Layer 7 of a small transformer language model trained on English Wikipedia (16 layers, counted from 0, width 64).
A neuron's activation on a vector x is GELU(weights . x), where the dot is the dot product.

Input weights of the MLP neurons that the questions are about. A number n stands for n times 0.0071.
n12: -14 45 0 5 -6 12 -62 13 13 30 -46 -39 -16 -16 -95 -55 19 29 -44 0 35 -9 25 23 0 -29 36 29 17 10 -10 -43 -48 -28 -11 -12 2 56 40 26 1 1 6 -1 25 18 26 -20 20 -5 0 9 25 -4 37 14 -27 17 -26 -32 -8 -41 37 -28
n23: 31 24 3 66 47 -12 -10 15 -33 -2 -7 18 8 -3 -31 -19 36 -17 21 12 -10 -11 -33 29 -25 1 71 19 43 -16 6 -59 -2 21 -9 -2 12 0 -40 -4 5 -2 11 -72 -24 -27 -2 -38 -19 -20 73 14 29 -3 -30 13 33 3 0 -15 21 -13 -9 -15
n25: 44 -45 11 17 -29 -17 -28 0 58 20 7 12 19 -20 10 -6 7 38 -11 -7 -4 30 -4 -8 37 9 11 -39 19 -10 26 -15 9 2 -27 -14 -43 68 -13 43 23 -1 -1 -70 -36 10 -53 17 -22 19 -51 -25 31 -7 -23 -24 27 -17 7 -24 -27 -30 5 17
n29: -3 -24 -8 30 -41 -17 -32 -43 9 -19 -31 -9 -39 13 18 12 23 -3 -67 30 -1 3 16 19 43 1 29 -20 34 5 53 11 29 -6 -17 -6 -19 12 -33 22 34 -2 -3 -17 -23 -19 25 3 6 69 -47 -1 -11 13 -31 -50 -22 35 6 -33 16 9 37 -2
n39: 40 -13 22 7 -35 14 -11 29 7 1 -13 -12 10 -47 -34 -70 -4 26 -19 -10 -2 8 24 -14 10 -6 50 -10 36 5 30 -27 -63 -36 -33 -9 -9 1 -16 55 -15 2 11 -35 21 -64 23 -49 -7 5 28 21 61 -36 5 16 8 17 -51 -20 -2 10 22 43
n41: 28 12 0 46 23 3 -22 -14 13 -8 -44 11 -39 -20 3 -29 30 -33 -58 48 0 -3 23 18 -5 -4 -1 29 20 -20 -33 -27 -12 17 -5 -18 13 -7 -33 -2 3 -23 18 0 -5 25 -16 -55 9 -2 2 18 -13 -15 -14 9 -4 23 -29 16 58 19 -5 9
n43: -25 -22 -11 1 -40 -55 -36 31 -7 -10 -16 -68 -39 12 14 14 42 3 -4 -11 26 7 -15 -10 -28 -16 11 58 41 -31 -21 6 26 -4 35 -36 -32 2 0 36 15 28 25 -3 -12 -20 45 -15 -22 -5 -18 46 -14 13 10 11 -37 32 -19 -5 46 2 -20 -34
n49: 17 -9 38 10 8 -4 -9 -5 -10 -31 -39 -6 -12 4 20 -62 37 26 -7 2 -39 -52 9 21 -7 -25 17 31 13 -37 -9 -81 3 54 14 -11 17 -11 30 -10 21 2 20 -28 1 35 26 1 0 -1 40 17 -17 -21 31 -12 -16 16 -34 13 35 -5 1 -4
n65: 64 -2 -8 30 -6 -27 5 38 21 25 -6 -6 10 -19 -16 -34 29 3 -60 34 -35 -1 -22 35 4 -15 -13 -6 -2 3 -24 -4 -35 -20 19 -1 -15 -10 49 16 59 -6 4 -52 -79 30 27 4 20 11 34 9 -26 -1 -12 -12 7 28 -8 -14 -16 -12 -15 -3
n66: 9 -17 -45 41 26 -38 5 -10 29 17 -25 19 18 -8 -34 21 20 68 -28 -21 -5 -1 -3 14 -4 -16 -36 74 30 16 15 -30 21 12 -25 -37 -77 37 -45 19 -9 -27 12 -19 -27 -36 -22 -14 -4 23 17 58 -10 36 -30 4 45 1 15 -13 -22 13 22 12
n68: 34 39 11 -3 -16 19 -75 9 14 -44 13 16 -43 31 -79 -65 35 23 -16 2 -12 16 -7 -7 -15 9 -29 27 29 15 -6 -28 -25 -14 46 -13 -6 37 48 6 47 34 6 -5 3 -34 -47 -32 5 13 1 36 15 -31 16 19 -20 -13 20 -21 -9 -52 28 13
n69: 22 17 -18 10 -61 -6 3 -1 -3 -10 -18 7 13 -56 -62 14 40 12 -1 0 26 -54 -7 27 -17 -13 17 18 57 4 -26 -18 -36 23 4 -1 -1 59 15 43 32 0 -2 -15 -62 -49 -42 39 -3 1 -16 33 38 24 9 13 15 2 -18 -17 8 0 -12 48
n72: -14 26 -1 22 2 -20 -12 23 14 -40 13 -8 -14 4 -17 2 -6 -11 -6 0 19 0 -61 -44 14 25 36 -32 20 -7 49 10 15 13 17 -25 -16 24 -18 35 66 0 37 22 -15 17 -38 -24 -38 5 -18 -3 16 -23 -14 -2 -59 -25 -3 -19 22 11 8 -13
n85: -8 71 -15 26 -13 -16 -32 -31 22 -6 -45 37 -22 -20 -26 6 10 -22 -3 69 -9 8 -50 12 0 -5 44 -30 27 1 45 -7 -20 -2 5 -24 1 33 11 4 -5 -14 3 -7 -22 5 3 -18 26 53 -12 29 48 -8 20 -50 -12 -14 -1 0 58 -9 -20 29
n95: 47 60 18 46 14 5 -10 28 18 -40 -4 -20 -3 -37 -59 -49 8 15 -28 8 -32 -18 -13 2 38 -23 46 16 6 -41 -9 -40 -15 52 -7 -13 -31 3 -28 -4 20 18 50 -9 -22 -49 37 -62 -24 -28 22 4 45 27 6 -7 39 3 -54 -25 -50 21 18 27
n99: 26 6 -47 51 4 18 -26 -39 -10 24 25 6 -16 50 -36 -67 8 9 23 -1 7 4 -14 28 -12 0 -47 47 7 17 -25 -27 -6 2 -37 -16 -4 8 -3 23 0 15 -24 -24 -25 -13 -37 -45 17 66 5 32 78 -36 -16 44 29 7 -9 -31 35 -54 46 21
n103: -2 20 -42 54 -12 -19 -47 1 49 -4 -50 33 0 -28 2 -4 -12 -6 2 -8 23 -40 3 48 46 16 69 11 -12 -3 -15 -79 13 21 13 -52 -30 -13 -29 13 6 41 39 9 1 3 -4 -76 24 10 23 -12 12 4 -8 4 22 12 -64 -24 0 -26 34 42
n111: -25 35 -24 2 19 7 34 -22 18 16 -20 18 -6 18 16 4 -8 19 9 -30 -3 -33 25 26 29 -35 -33 16 6 -2 29 -46 -28 24 3 9 -30 40 -15 22 5 10 -23 -22 2 -11 -25 -49 4 20 -6 10 -46 9 8 -14 -9 -20 -23 5 -19 33 -9 -33
n119: 34 44 -49 46 -14 -32 -10 24 57 15 5 -14 -29 57 -46 -84 -14 1 10 84 8 13 -9 16 35 -9 31 8 -5 17 -60 -56 8 48 -11 -40 -9 -19 -50 48 -2 6 0 13 -27 1 11 -36 11 27 -10 -28 16 11 -7 21 -52 1 -66 14 5 -29 32 -41
n124: 3 2 37 15 -6 25 -8 7 18 -24 16 6 14 -22 -3 -9 27 -43 -65 23 -41 -13 22 -18 44 13 -3 -1 19 -2 17 -30 -24 24 -23 -3 6 -10 -39 -9 33 7 10 -60 7 17 -70 -13 12 27 16 -22 -3 -45 -10 1 -20 17 28 6 34 -6 20 -1
n125: 56 25 7 28 -41 5 7 41 -3 28 -14 11 0 -84 -21 -31 0 40 -56 13 8 -17 -1 -12 62 -10 21 -25 4 18 -13 -22 -51 51 6 -18 -6 47 3 1 62 -33 10 -31 8 28 -19 -4 -43 41 5 -37 -29 2 -10 -15 -15 -32 15 -44 -27 -1 -6 39
n128: 21 4 -21 2 -15 24 -9 -6 -9 7 -2 9 2 -49 -1 24 4 -29 24 12 15 -2 -27 -20 15 -13 -20 -17 3 -16 35 22 11 49 -21 -10 -8 -21 6 7 19 20 7 -26 -41 -14 25 -31 4 79 -45 -22 23 6 17 34 -18 15 -39 -16 -18 -17 19 88
n136: 51 2 -26 22 4 39 -34 -7 -33 -71 -29 -23 -46 -34 13 11 10 -27 -45 29 -4 -7 7 7 5 -47 9 38 -25 8 0 -7 29 9 29 -18 -4 -2 39 -10 33 32 32 0 6 -46 20 -46 29 2 -22 -41 -19 16 -35 75 35 28 -10 -4 20 2 16 0
n152: -9 -54 4 -24 -9 54 -58 -5 7 -37 -44 -19 -33 6 -8 -44 19 -23 -11 34 -28 -58 5 4 10 8 13 24 0 -44 43 -19 14 6 33 -34 0 2 -2 4 0 50 45 1 14 -30 57 -80 30 7 32 24 19 20 19 -16 -13 10 -30 -27 23 -34 25 16
n159: -2 3 54 20 32 3 -14 9 12 -9 -50 -5 -60 -23 -16 -23 -7 -22 -6 -15 -54 -14 -28 36 32 -50 7 19 9 27 29 -25 54 14 20 -59 -12 1 30 -8 32 22 -30 -11 -14 1 34 -63 -44 53 -11 3 -8 40 59 23 0 13 -59 -27 6 -15 -5 11
n160: 20 -7 11 54 7 0 34 -8 -3 -28 -8 -52 -3 -46 45 5 -2 -6 -27 -8 -23 -26 -18 46 28 -50 9 -32 25 -27 8 -34 -2 21 -17 -30 1 11 -11 70 44 26 27 -13 4 -5 47 -30 -69 -1 20 28 18 7 3 -22 -7 31 -35 -35 14 12 19 31
n161: -7 8 -28 20 8 -14 28 -14 8 -52 0 -10 5 -15 19 4 17 14 -17 -22 -5 -14 6 -40 -3 -41 7 -2 29 -9 7 -21 19 92 -8 21 -3 31 -10 9 4 -22 -23 -23 -56 9 -22 -25 2 86 -26 -50 -11 28 64 -5 17 5 -28 8 -19 -21 42 50
n169: 22 -5 -56 73 5 -9 -31 16 46 13 -9 -12 -7 -6 10 4 -5 -5 37 31 2 -21 -23 1 25 -4 27 22 3 20 -28 -57 11 25 32 -41 -7 -27 -39 28 -12 26 0 11 -30 -24 22 -34 1 20 -40 -14 8 23 0 17 -3 2 -21 23 31 -21 12 -2
n179: -3 2 21 -26 -2 34 -3 25 34 -1 8 21 15 -45 -42 -23 -15 -15 -33 8 -4 -23 -44 5 11 -11 2 -14 14 37 -22 -50 9 1 20 13 -20 55 -9 34 13 14 -16 10 6 -45 -15 1 -52 26 -50 35 11 25 9 60 -27 -50 -15 -16 8 -10 23 -4
n183: -8 24 -2 -15 34 36 -63 -11 -9 -28 -26 -18 -41 3 -5 -25 -2 36 -20 38 6 2 -12 -3 4 -26 23 55 16 -36 19 -28 -14 49 21 -40 13 -4 3 36 -3 41 6 15 -2 -15 16 -83 -3 -1 -24 -22 -19 3 18 -10 -38 8 -41 4 -22 -16 16 41
n184: 40 20 -33 20 -5 -5 -32 48 11 18 -18 12 -4 26 -18 -1 -15 -13 -4 26 -10 15 -4 -9 7 -1 26 -2 -4 -30 56 -33 7 4 6 -3 -41 9 29 -1 -21 5 40 7 -17 -19 22 -27 11 -21 -28 -23 -67 33 7 -26 -5 -24 -5 -5 7 -11 13 -22
n191: 75 15 28 53 -24 -51 -28 5 -10 22 -22 -21 -12 -6 6 -15 8 -5 -3 -62 -2 -8 -7 47 -9 4 0 36 46 -3 -5 -47 -18 -2 5 3 -15 9 -1 2 44 -31 -19 -56 15 -16 -15 25 38 20 34 11 12 42 -9 -43 13 39 8 -40 -27 -20 -16 44

Each question shows a token from some text and the vector x that enters the MLP there. A number n stands for n times 0.048.

"b": -10 -2 -1 -25 -18 4 39 -8 -17 -18 -7 3 10 -5 1 25 -9 19 43 9 12 -19 5 33 -25 1 -2 -7 -24 32 -9 26 -8 -4 -4 15 25 7 3 -34 6 -34 -6 -11 -9 13 -6 17 11 -17 1 3 -1 0 -11 -35 15 -25 -3 45 1 28 -33 2
The neuron with the highest activation: n69

"y": -17 -18 27 -22 25 8 16 6 -9 23 -1 13 -11 3 -7 12 -19 8 0 -10 -7 -20 22 -15 -14 5 12 -7 -55 -2 4 -11 10 -12 5 57 15 -23 0 -45 -13 -20 -33 6 5 -2 -14 7 10 1 13 -4 1 15 29 41 -2 -18 -19 32 0 0 -5 -8
Which two neurons fire most, strongest first? n179, n111

" and": -7 17 -9 -6 33 -8 13 6 6 -13 -3 9 -6 -10 1 9 -63 2 2 -13 1 -18 -4 14 21 0 -3 3 -77 2 31 12 -10 6 12 3 -3 -8 13 -2 17 10 -34 5 8 12 17 11 -9 -7 -1 -20 11 10 -1 10 -24 8 8 15 2 1 8 -8
The most active neuron and its activation: n159, at about 1.3

" 6": -6 -36 14 -15 27 9 9 -30 -30 8 -10 11 7 -1 10 -8 -34 17 -30 -11 13 -6 -2 26 -13 19 23 9 -13 40 -16 -5 -3 7 -11 1 -12 -17 4 -4 -19 -16 3 28 26 15 -5 18 -8 -9 11 -18 -9 9 -2 -11 26 -24 59 13 -33 22 14 -8
The neuron with the highest activation: n66

" to": -23 33 -5 5 5 15 2 3 8 -1 -8 12 -13 24 3 -6 -52 8 23 18 -9 9 -9 4 17 -4 14 -21 -77 2 -26 3 3 9 20 -17 8 -34 3 -6 -9 5 7 20 -17 8 19 -22 8 20 2 -9 -2 7 -13 0 5 0 -28 13 -11 0 18 9
Which three neurons fire most, strongest first? n119, n103, n169

" th": -34 11 57 6 32 13 2 -17 -4 -29 -8 0 -2 11 -30 8 9 2 2 8 -26 -4 -3 21 -11 12 -10 -23 -12 24 -26 13 2 -36 14 -20 22 -28 36 -3 44 9 -46 -28 10 -16 8 6 -16 -16 5 3 16 22 6 14 9 -8 -1 -19 3 -16 1 13
The most active neuron and its activation: n159, at about 4.1

"M": -29 28 -38 3 19 4 16 -4 -6 -7 -7 -8 6 29 3 11 -10 -6 -2 7 -1 -6 1 -10 -32 7 8 -7 -4 -8 -2 55 10 18 2 -2 9 -26 -2 -26 -5 -10 -1 43 39 24 8 -12 1 -32 -32 -20 -3 -5 12 -16 2 -3 10 52 -1 0 -27 -1
Which three neurons fire most, strongest first? n183, n72, n184

"ome": -6 5 -6 -17 4 0 -1 17 13 -2 17 -28 -1 3 9 34 -31 -10 -37 -20 11 7 5 -2 1 32 -9 -40 -57 0 7 19 28 0 3 31 1 -19 20 -29 19 -28 -19 1 5 10 0 10 -4 5 -15 5 -16 7 26 -4 -10 6 -13 23 -3 31 12 -12
Which two neurons fire most, strongest first? n72, n161

"8": -31 -44 -15 -11 15 19 19 -11 -10 20 8 -5 -2 -2 12 16 -12 19 -7 -10 -3 1 21 19 4 -3 -6 7 -11 58 15 1 11 15 2 3 17 2 -18 -25 -25 -32 -1 -2 11 3 13 13 -22 -62 24 1 -26 -22 8 -15 9 6 19 29 -29 -6 13 3
Which two neurons fire most, strongest first? n66, n111

"n": -6 -1 -3 -46 21 45 -14 4 -10 10 -1 0 -10 -4 -11 -4 -30 18 53 7 11 22 5 25 -9 -42 12 9 -46 -6 -10 -22 -15 25 0 38 21 -14 18 -33 -11 -5 -22 5 2 -7 15 -1 16 -18 -9 -10 -11 -6 -14 -5 -21 15 25 23 -9 22 -3 15
The neuron with the highest activation: n183

"-": 12 8 4 17 6 10 -2 -25 -11 8 -5 19 4 4 21 -12 -31 -16 -2 7 47 -26 7 6 9 49 16 28 -34 -13 17 5 -16 5 0 -15 9 -32 -12 -52 -41 -10 -8 12 33 17 -6 6 2 -35 -2 -8 -16 -8 -8 -6 9 -9 10 17 10 8 -22 -3
Which three neurons fire most, strongest first? n41, n103, n184

"'": -35 27 26 -50 50 -4 5 -2 4 13 1 7 -14 35 -2 13 0 10 -16 18 16 -8 6 -21 2 23 -3 8 -32 -16 25 -2 -18 -6 5 23 8 -18 -24 -36 -38 -17 -8 21 -13 8 -9 -13 5 -17 0 -29 -22 11 22 13 -5 -9 33 35 6 -10 -11 8
The most active neuron and its activation: n183, at about 1

"ement": 4 7 14 3 -8 -43 16 12 -6 4 23 -3 8 11 9 13 -39 1 -11 -29 -19 -4 1 -8 17 33 -5 9 -54 4 -14 13 15 -18 -8 34 13 -8 -13 -33 28 -28 7 -34 20 11 11 -6 6 -17 8 5 4 -7 -32 9 -2 14 35 23 -11 -6 -12 -10
The neuron with the highest activation: n191

" Le": -6 -7 -47 -3 43 -8 -3 -25 40 -4 0 6 -18 -9 2 47 -20 -5 -2 -31 -9 -6 -9 3 -11 18 16 -23 -26 12 13 -11 15 -14 -8 16 8 -21 -9 -37 11 -5 -13 51 -7 12 8 26 22 27 -3 -12 7 -1 -13 -33 1 20 6 33 -3 15 -6 9
The neuron with the highest activation: n29

"'s": -9 27 10 8 23 -18 -5 -6 17 -3 15 -8 -19 7 2 19 -46 -17 -31 -10 16 -6 2 -12 16 35 -24 7 -57 7 19 -5 -9 -19 13 14 6 -19 4 -19 10 -15 -16 29 1 26 -11 11 6 13 -21 -8 -6 -1 19 6 -19 -9 20 33 1 -11 12 -3
The neuron with the highest activation: n72

"6": -6 -31 -9 9 -4 14 -1 7 17 3 0 -6 14 29 -3 9 -29 -2 26 4 8 -4 21 0 7 14 11 1 -12 39 -33 -12 8 13 1 13 12 -26 -38 4 -16 -11 -29 4 16 -3 9 21 -24 -6 20 -9 -14 -15 -5 1 -3 -9 -27 52 -36 -3 9 -4
The most active neuron and its activation: n119, at about 3.2

"ruary": -60 -9 -14 -3 -1 0 7 3 -10 9 13 -39 1 -6 -2 27 -48 -5 35 10 3 22 9 -12 -6 11 7 10 -21 12 16 15 0 37 -6 -5 31 0 -10 -17 -10 15 25 -15 15 49 5 -1 9 8 -5 -9 -23 -25 -46 -7 4 13 1 11 -8 -16 -6 19
The most active neuron and its activation: n128, at about 0.87

"r": 20 -34 1 -15 14 -3 7 -30 -4 33 11 8 -10 4 0 -13 -14 -8 54 1 -16 -3 -6 19 -18 -23 2 -15 -19 8 -6 -14 -15 11 -9 37 20 -16 1 -29 -36 -12 4 21 10 -3 6 5 1 -44 -10 -17 53 27 11 -1 2 6 24 30 3 21 -16 -25
The neuron with the highest activation: n23

" more": -4 11 -9 -14 -20 6 -3 14 7 8 13 -25 3 -15 3 -10 -41 -41 -8 -27 37 10 6 -1 0 16 -1 0 -49 -10 -48 -17 8 -23 19 19 4 5 2 -17 17 -15 -11 47 13 28 10 31 1 -10 14 13 -10 -6 22 1 -11 -6 -9 10 2 -21 29 18
Which three neurons fire most, strongest first? n12, n179, n103

"ied": 6 -4 10 -46 15 17 21 6 11 4 23 -4 -1 21 -7 4 -29 6 -15 14 -15 13 -4 -10 14 5 -31 37 -29 20 -3 -6 -4 -17 15 20 6 -26 -15 -14 -12 -7 -2 5 -19 10 10 18 11 -37 -21 -8 -21 -30 -17 -7 -7 21 71 38 -21 -13 -2 2
Which two neurons fire most, strongest first? n124, n65

" her": -10 33 0 -13 -10 20 -2 -6 7 -15 7 -30 -16 -2 -4 5 -52 -26 -29 10 17 28 19 4 -5 28 -18 4 -57 30 -2 -17 4 -25 26 1 22 -3 17 -37 2 -7 -13 22 8 15 1 18 19 2 -20 0 -13 3 5 14 2 8 19 18 -7 -13 1 -4
The most active neuron and its activation: n136, at about 2

"et": 10 -14 13 -11 21 -16 11 5 -14 22 7 -6 -10 35 6 -9 -27 33 33 2 -13 6 -3 -10 -18 19 -1 22 -32 -40 18 15 1 -4 0 29 21 -11 -24 -56 -22 -8 -25 -26 2 6 -2 -24 12 -15 10 -5 -20 -16 -26 32 1 -3 -5 37 0 10 -3 19
The neuron with the highest activation: n23

" ": -16 -29 17 -9 27 5 -11 -20 -20 13 -14 2 -15 27 -10 -6 -9 2 2 -2 -1 -5 11 -4 -3 16 21 11 -8 2 -25 9 -12 -15 -9 -3 20 -36 -42 -8 21 2 -16 33 54 32 9 -19 5 -2 6 -8 19 4 -12 -29 -34 0 50 32 16 -1 -14 -8
Which three neurons fire most, strongest first? n41, n152, n124

"and": 10 8 -7 -28 18 -15 14 3 -1 15 9 -14 5 14 -26 28 -13 -2 18 -4 -2 -6 21 12 -20 -8 -15 16 -43 19 -1 5 21 -24 -1 51 20 -1 -17 -54 -16 -25 -22 -9 -3 1 0 9 11 -32 -12 18 -6 4 -11 45 1 -15 -22 27 3 22 4 -19
The most active neuron and its activation: n111, at about 0.18

"her": -7 1 -18 -8 -7 37 21 20 5 7 -2 12 8 -6 1 -1 -18 2 -6 -7 20 -21 -8 -20 -1 2 -19 -3 -52 -16 -43 -15 3 15 16 53 -2 11 13 -43 12 -40 3 15 -1 29 -15 54 -1 -30 3 0 -28 18 17 4 2 -23 26 6 -7 -1 14 11
The neuron with the highest activation: n125

"or": -2 -42 -7 -24 -2 -16 11 11 -16 7 23 7 20 -24 2 10 -21 28 34 -40 -4 -6 11 -8 -8 -1 40 9 -36 -7 -9 -4 16 -17 28 40 32 16 -11 -36 -4 -21 -31 -18 3 -10 -23 1 1 -28 -4 8 13 8 -26 10 -9 7 40 30 4 -9 10 -5
The most active neuron and its activation: n23, at about 0.2

" m": -31 20 -24 1 13 10 7 0 -12 -15 -14 -15 11 10 -3 21 -40 -24 18 19 -21 -18 8 -5 -26 3 16 -11 -3 -29 9 43 20 8 10 -15 15 -34 -9 -5 1 3 -17 23 29 17 23 1 16 -34 6 8 -15 0 39 -34 -6 -23 44 19 16 11 -12 -1
The neuron with the highest activation: n85

"ri": -21 -41 2 -17 1 -9 8 -28 -18 33 6 -12 -18 33 23 22 -15 0 9 -5 -15 20 -23 34 -19 0 22 -17 -32 -16 26 9 22 3 14 14 6 -47 -17 -27 4 -9 -8 20 26 -5 -13 -5 24 -2 -14 -22 3 22 4 -25 10 11 27 24 -10 17 7 -3
The neuron with the highest activation: n29

" b": -7 -9 12 -4 3 14 15 -28 -4 -10 -6 4 3 -13 -2 12 -37 -2 23 19 -10 -34 5 -1 -29 19 2 -15 -21 18 -31 15 13 -11 20 -16 24 -21 0 0 12 4 -28 -5 -12 -2 25 7 -4 -34 3 33 33 12 22 -17 12 -11 -8 33 2 27 -34 -4
The neuron with the highest activation: n69

" l": 5 -18 -28 13 29 -11 0 -3 -3 -2 -3 -15 4 -13 3 12 -63 3 10 -11 -18 5 -8 33 -16 -23 -21 -9 4 -22 -39 -10 -6 6 1 -5 -15 -12 -8 6 19 2 -18 29 52 31 30 16 -6 -17 4 10 19 3 28 -25 18 5 24 12 -7 14 -6 16
The neuron with the highest activation: n160

"d": 14 36 0 -14 18 14 0 -17 21 1 6 2 2 42 -19 25 8 13 33 8 -3 -19 8 14 -14 -3 -29 5 -37 3 -2 -12 -33 -3 -8 23 10 -16 -9 -29 -8 -21 -19 -7 -10 18 -6 28 -1 -30 -8 -10 3 -13 14 -10 -18 10 18 57 -6 15 -19 -8
The most active neuron and its activation: n111, at about 1.1

"\n": -5 13 -4 -11 47 29 -2 -11 6 12 -13 -19 -1 21 -7 18 -33 19 50 21 0 10 -7 -27 -6 35 1 -16 -13 15 -24 20 20 -24 16 -7 -29 9 -4 27 -53 -13 -17 37 7 -3 -2 19 -11 -36 -20 11 -12 -12 -17 12 -14 6 39 3 4 9 1 -30
The neuron with the highest activation: n169

" 9": -14 -40 -12 -24 11 -13 -2 -43 -8 -8 14 6 6 11 11 -16 -20 40 0 -6 39 19 -13 17 2 9 -8 -23 -8 42 -8 9 -11 -27 -14 10 -8 1 -8 3 -8 -13 7 13 44 17 -2 -6 -12 -55 -3 -17 12 24 10 -5 11 6 31 16 -25 22 1 -7
The most active neuron and its activation: n25, at about 0.018

" s": 3 23 26 -12 8 18 -12 -24 -4 32 -6 -1 11 -18 -10 6 -58 -22 7 15 -3 6 7 16 -12 -3 21 7 -19 -5 -26 -12 -6 -29 30 -15 9 -16 4 -12 -30 -1 -44 7 39 3 31 5 14 -25 1 15 8 -9 32 6 -15 -13 7 27 9 6 -13 -2
The most active neuron and its activation: n12, at about 1.7

"ed": 3 5 11 -20 10 9 32 1 7 -5 14 5 13 6 4 -20 -37 18 10 -5 -15 -6 12 2 15 -5 -16 40 -53 -7 -2 -21 -13 -14 17 24 2 -12 -2 -35 -26 -1 -23 0 -1 5 22 16 20 -60 6 -10 -20 -35 6 -1 -14 28 31 22 -7 -7 13 -5
The most active neuron and its activation: n49, at about 1.1

" M": -17 13 -31 9 25 8 18 -29 -14 -7 -14 -8 14 2 5 36 -28 -24 -18 -1 -13 -1 -7 4 -35 7 27 -6 -8 -17 1 41 12 4 22 0 15 -18 -6 -23 -5 -4 6 40 24 20 8 1 13 -38 -23 -13 -3 0 3 -9 5 -7 28 44 15 8 -29 -1
Which three neurons fire most, strongest first? n136, n85, n41

" C": 21 -11 -4 1 18 -7 1 -38 -15 -29 0 -2 21 -25 -7 14 -43 -4 -11 -5 -15 15 22 18 -18 16 23 16 -6 7 -14 30 -1 -21 20 4 27 -5 -7 -20 -22 -12 -7 17 27 22 0 5 8 -16 3 0 6 -3 -33 2 3 5 -18 39 15 18 -42 -5
Which two neurons fire most, strongest first? n41, n136

" al": 29 -15 -1 -1 31 21 -5 -19 18 4 5 12 27 -33 -8 -7 -20 2 19 -7 -5 33 21 -13 -4 24 -16 -12 -28 -6 -20 -14 -34 10 0 -7 -11 -20 -5 -17 -34 -19 -1 -10 34 0 7 8 -12 -21 41 -18 40 12 19 -15 4 -7 26 23 -6 15 -19 1
The neuron with the highest activation: n39

"u": -32 -32 -1 -37 41 -37 5 -4 -3 -4 7 -22 -23 31 5 19 -8 33 42 -8 -10 7 -13 5 -8 -3 15 7 -28 -8 24 -25 -6 10 2 15 20 -8 -14 -30 -15 15 -24 50 -14 9 11 9 19 -35 10 -27 5 28 -13 -19 -6 -3 30 25 -2 2 -5 5
The neuron with the highest activation: n183

"land": -27 -24 -29 -38 9 -5 41 15 -4 25 16 -9 -13 4 -3 32 -35 1 4 -27 2 -6 9 14 -4 -6 -6 17 -28 16 -29 -12 27 -11 -21 44 7 3 -9 -44 17 -12 -16 -7 15 23 -5 14 -2 1 -19 12 -15 -2 -2 3 30 -2 8 26 -17 14 4 11
The neuron with the highest activation: n111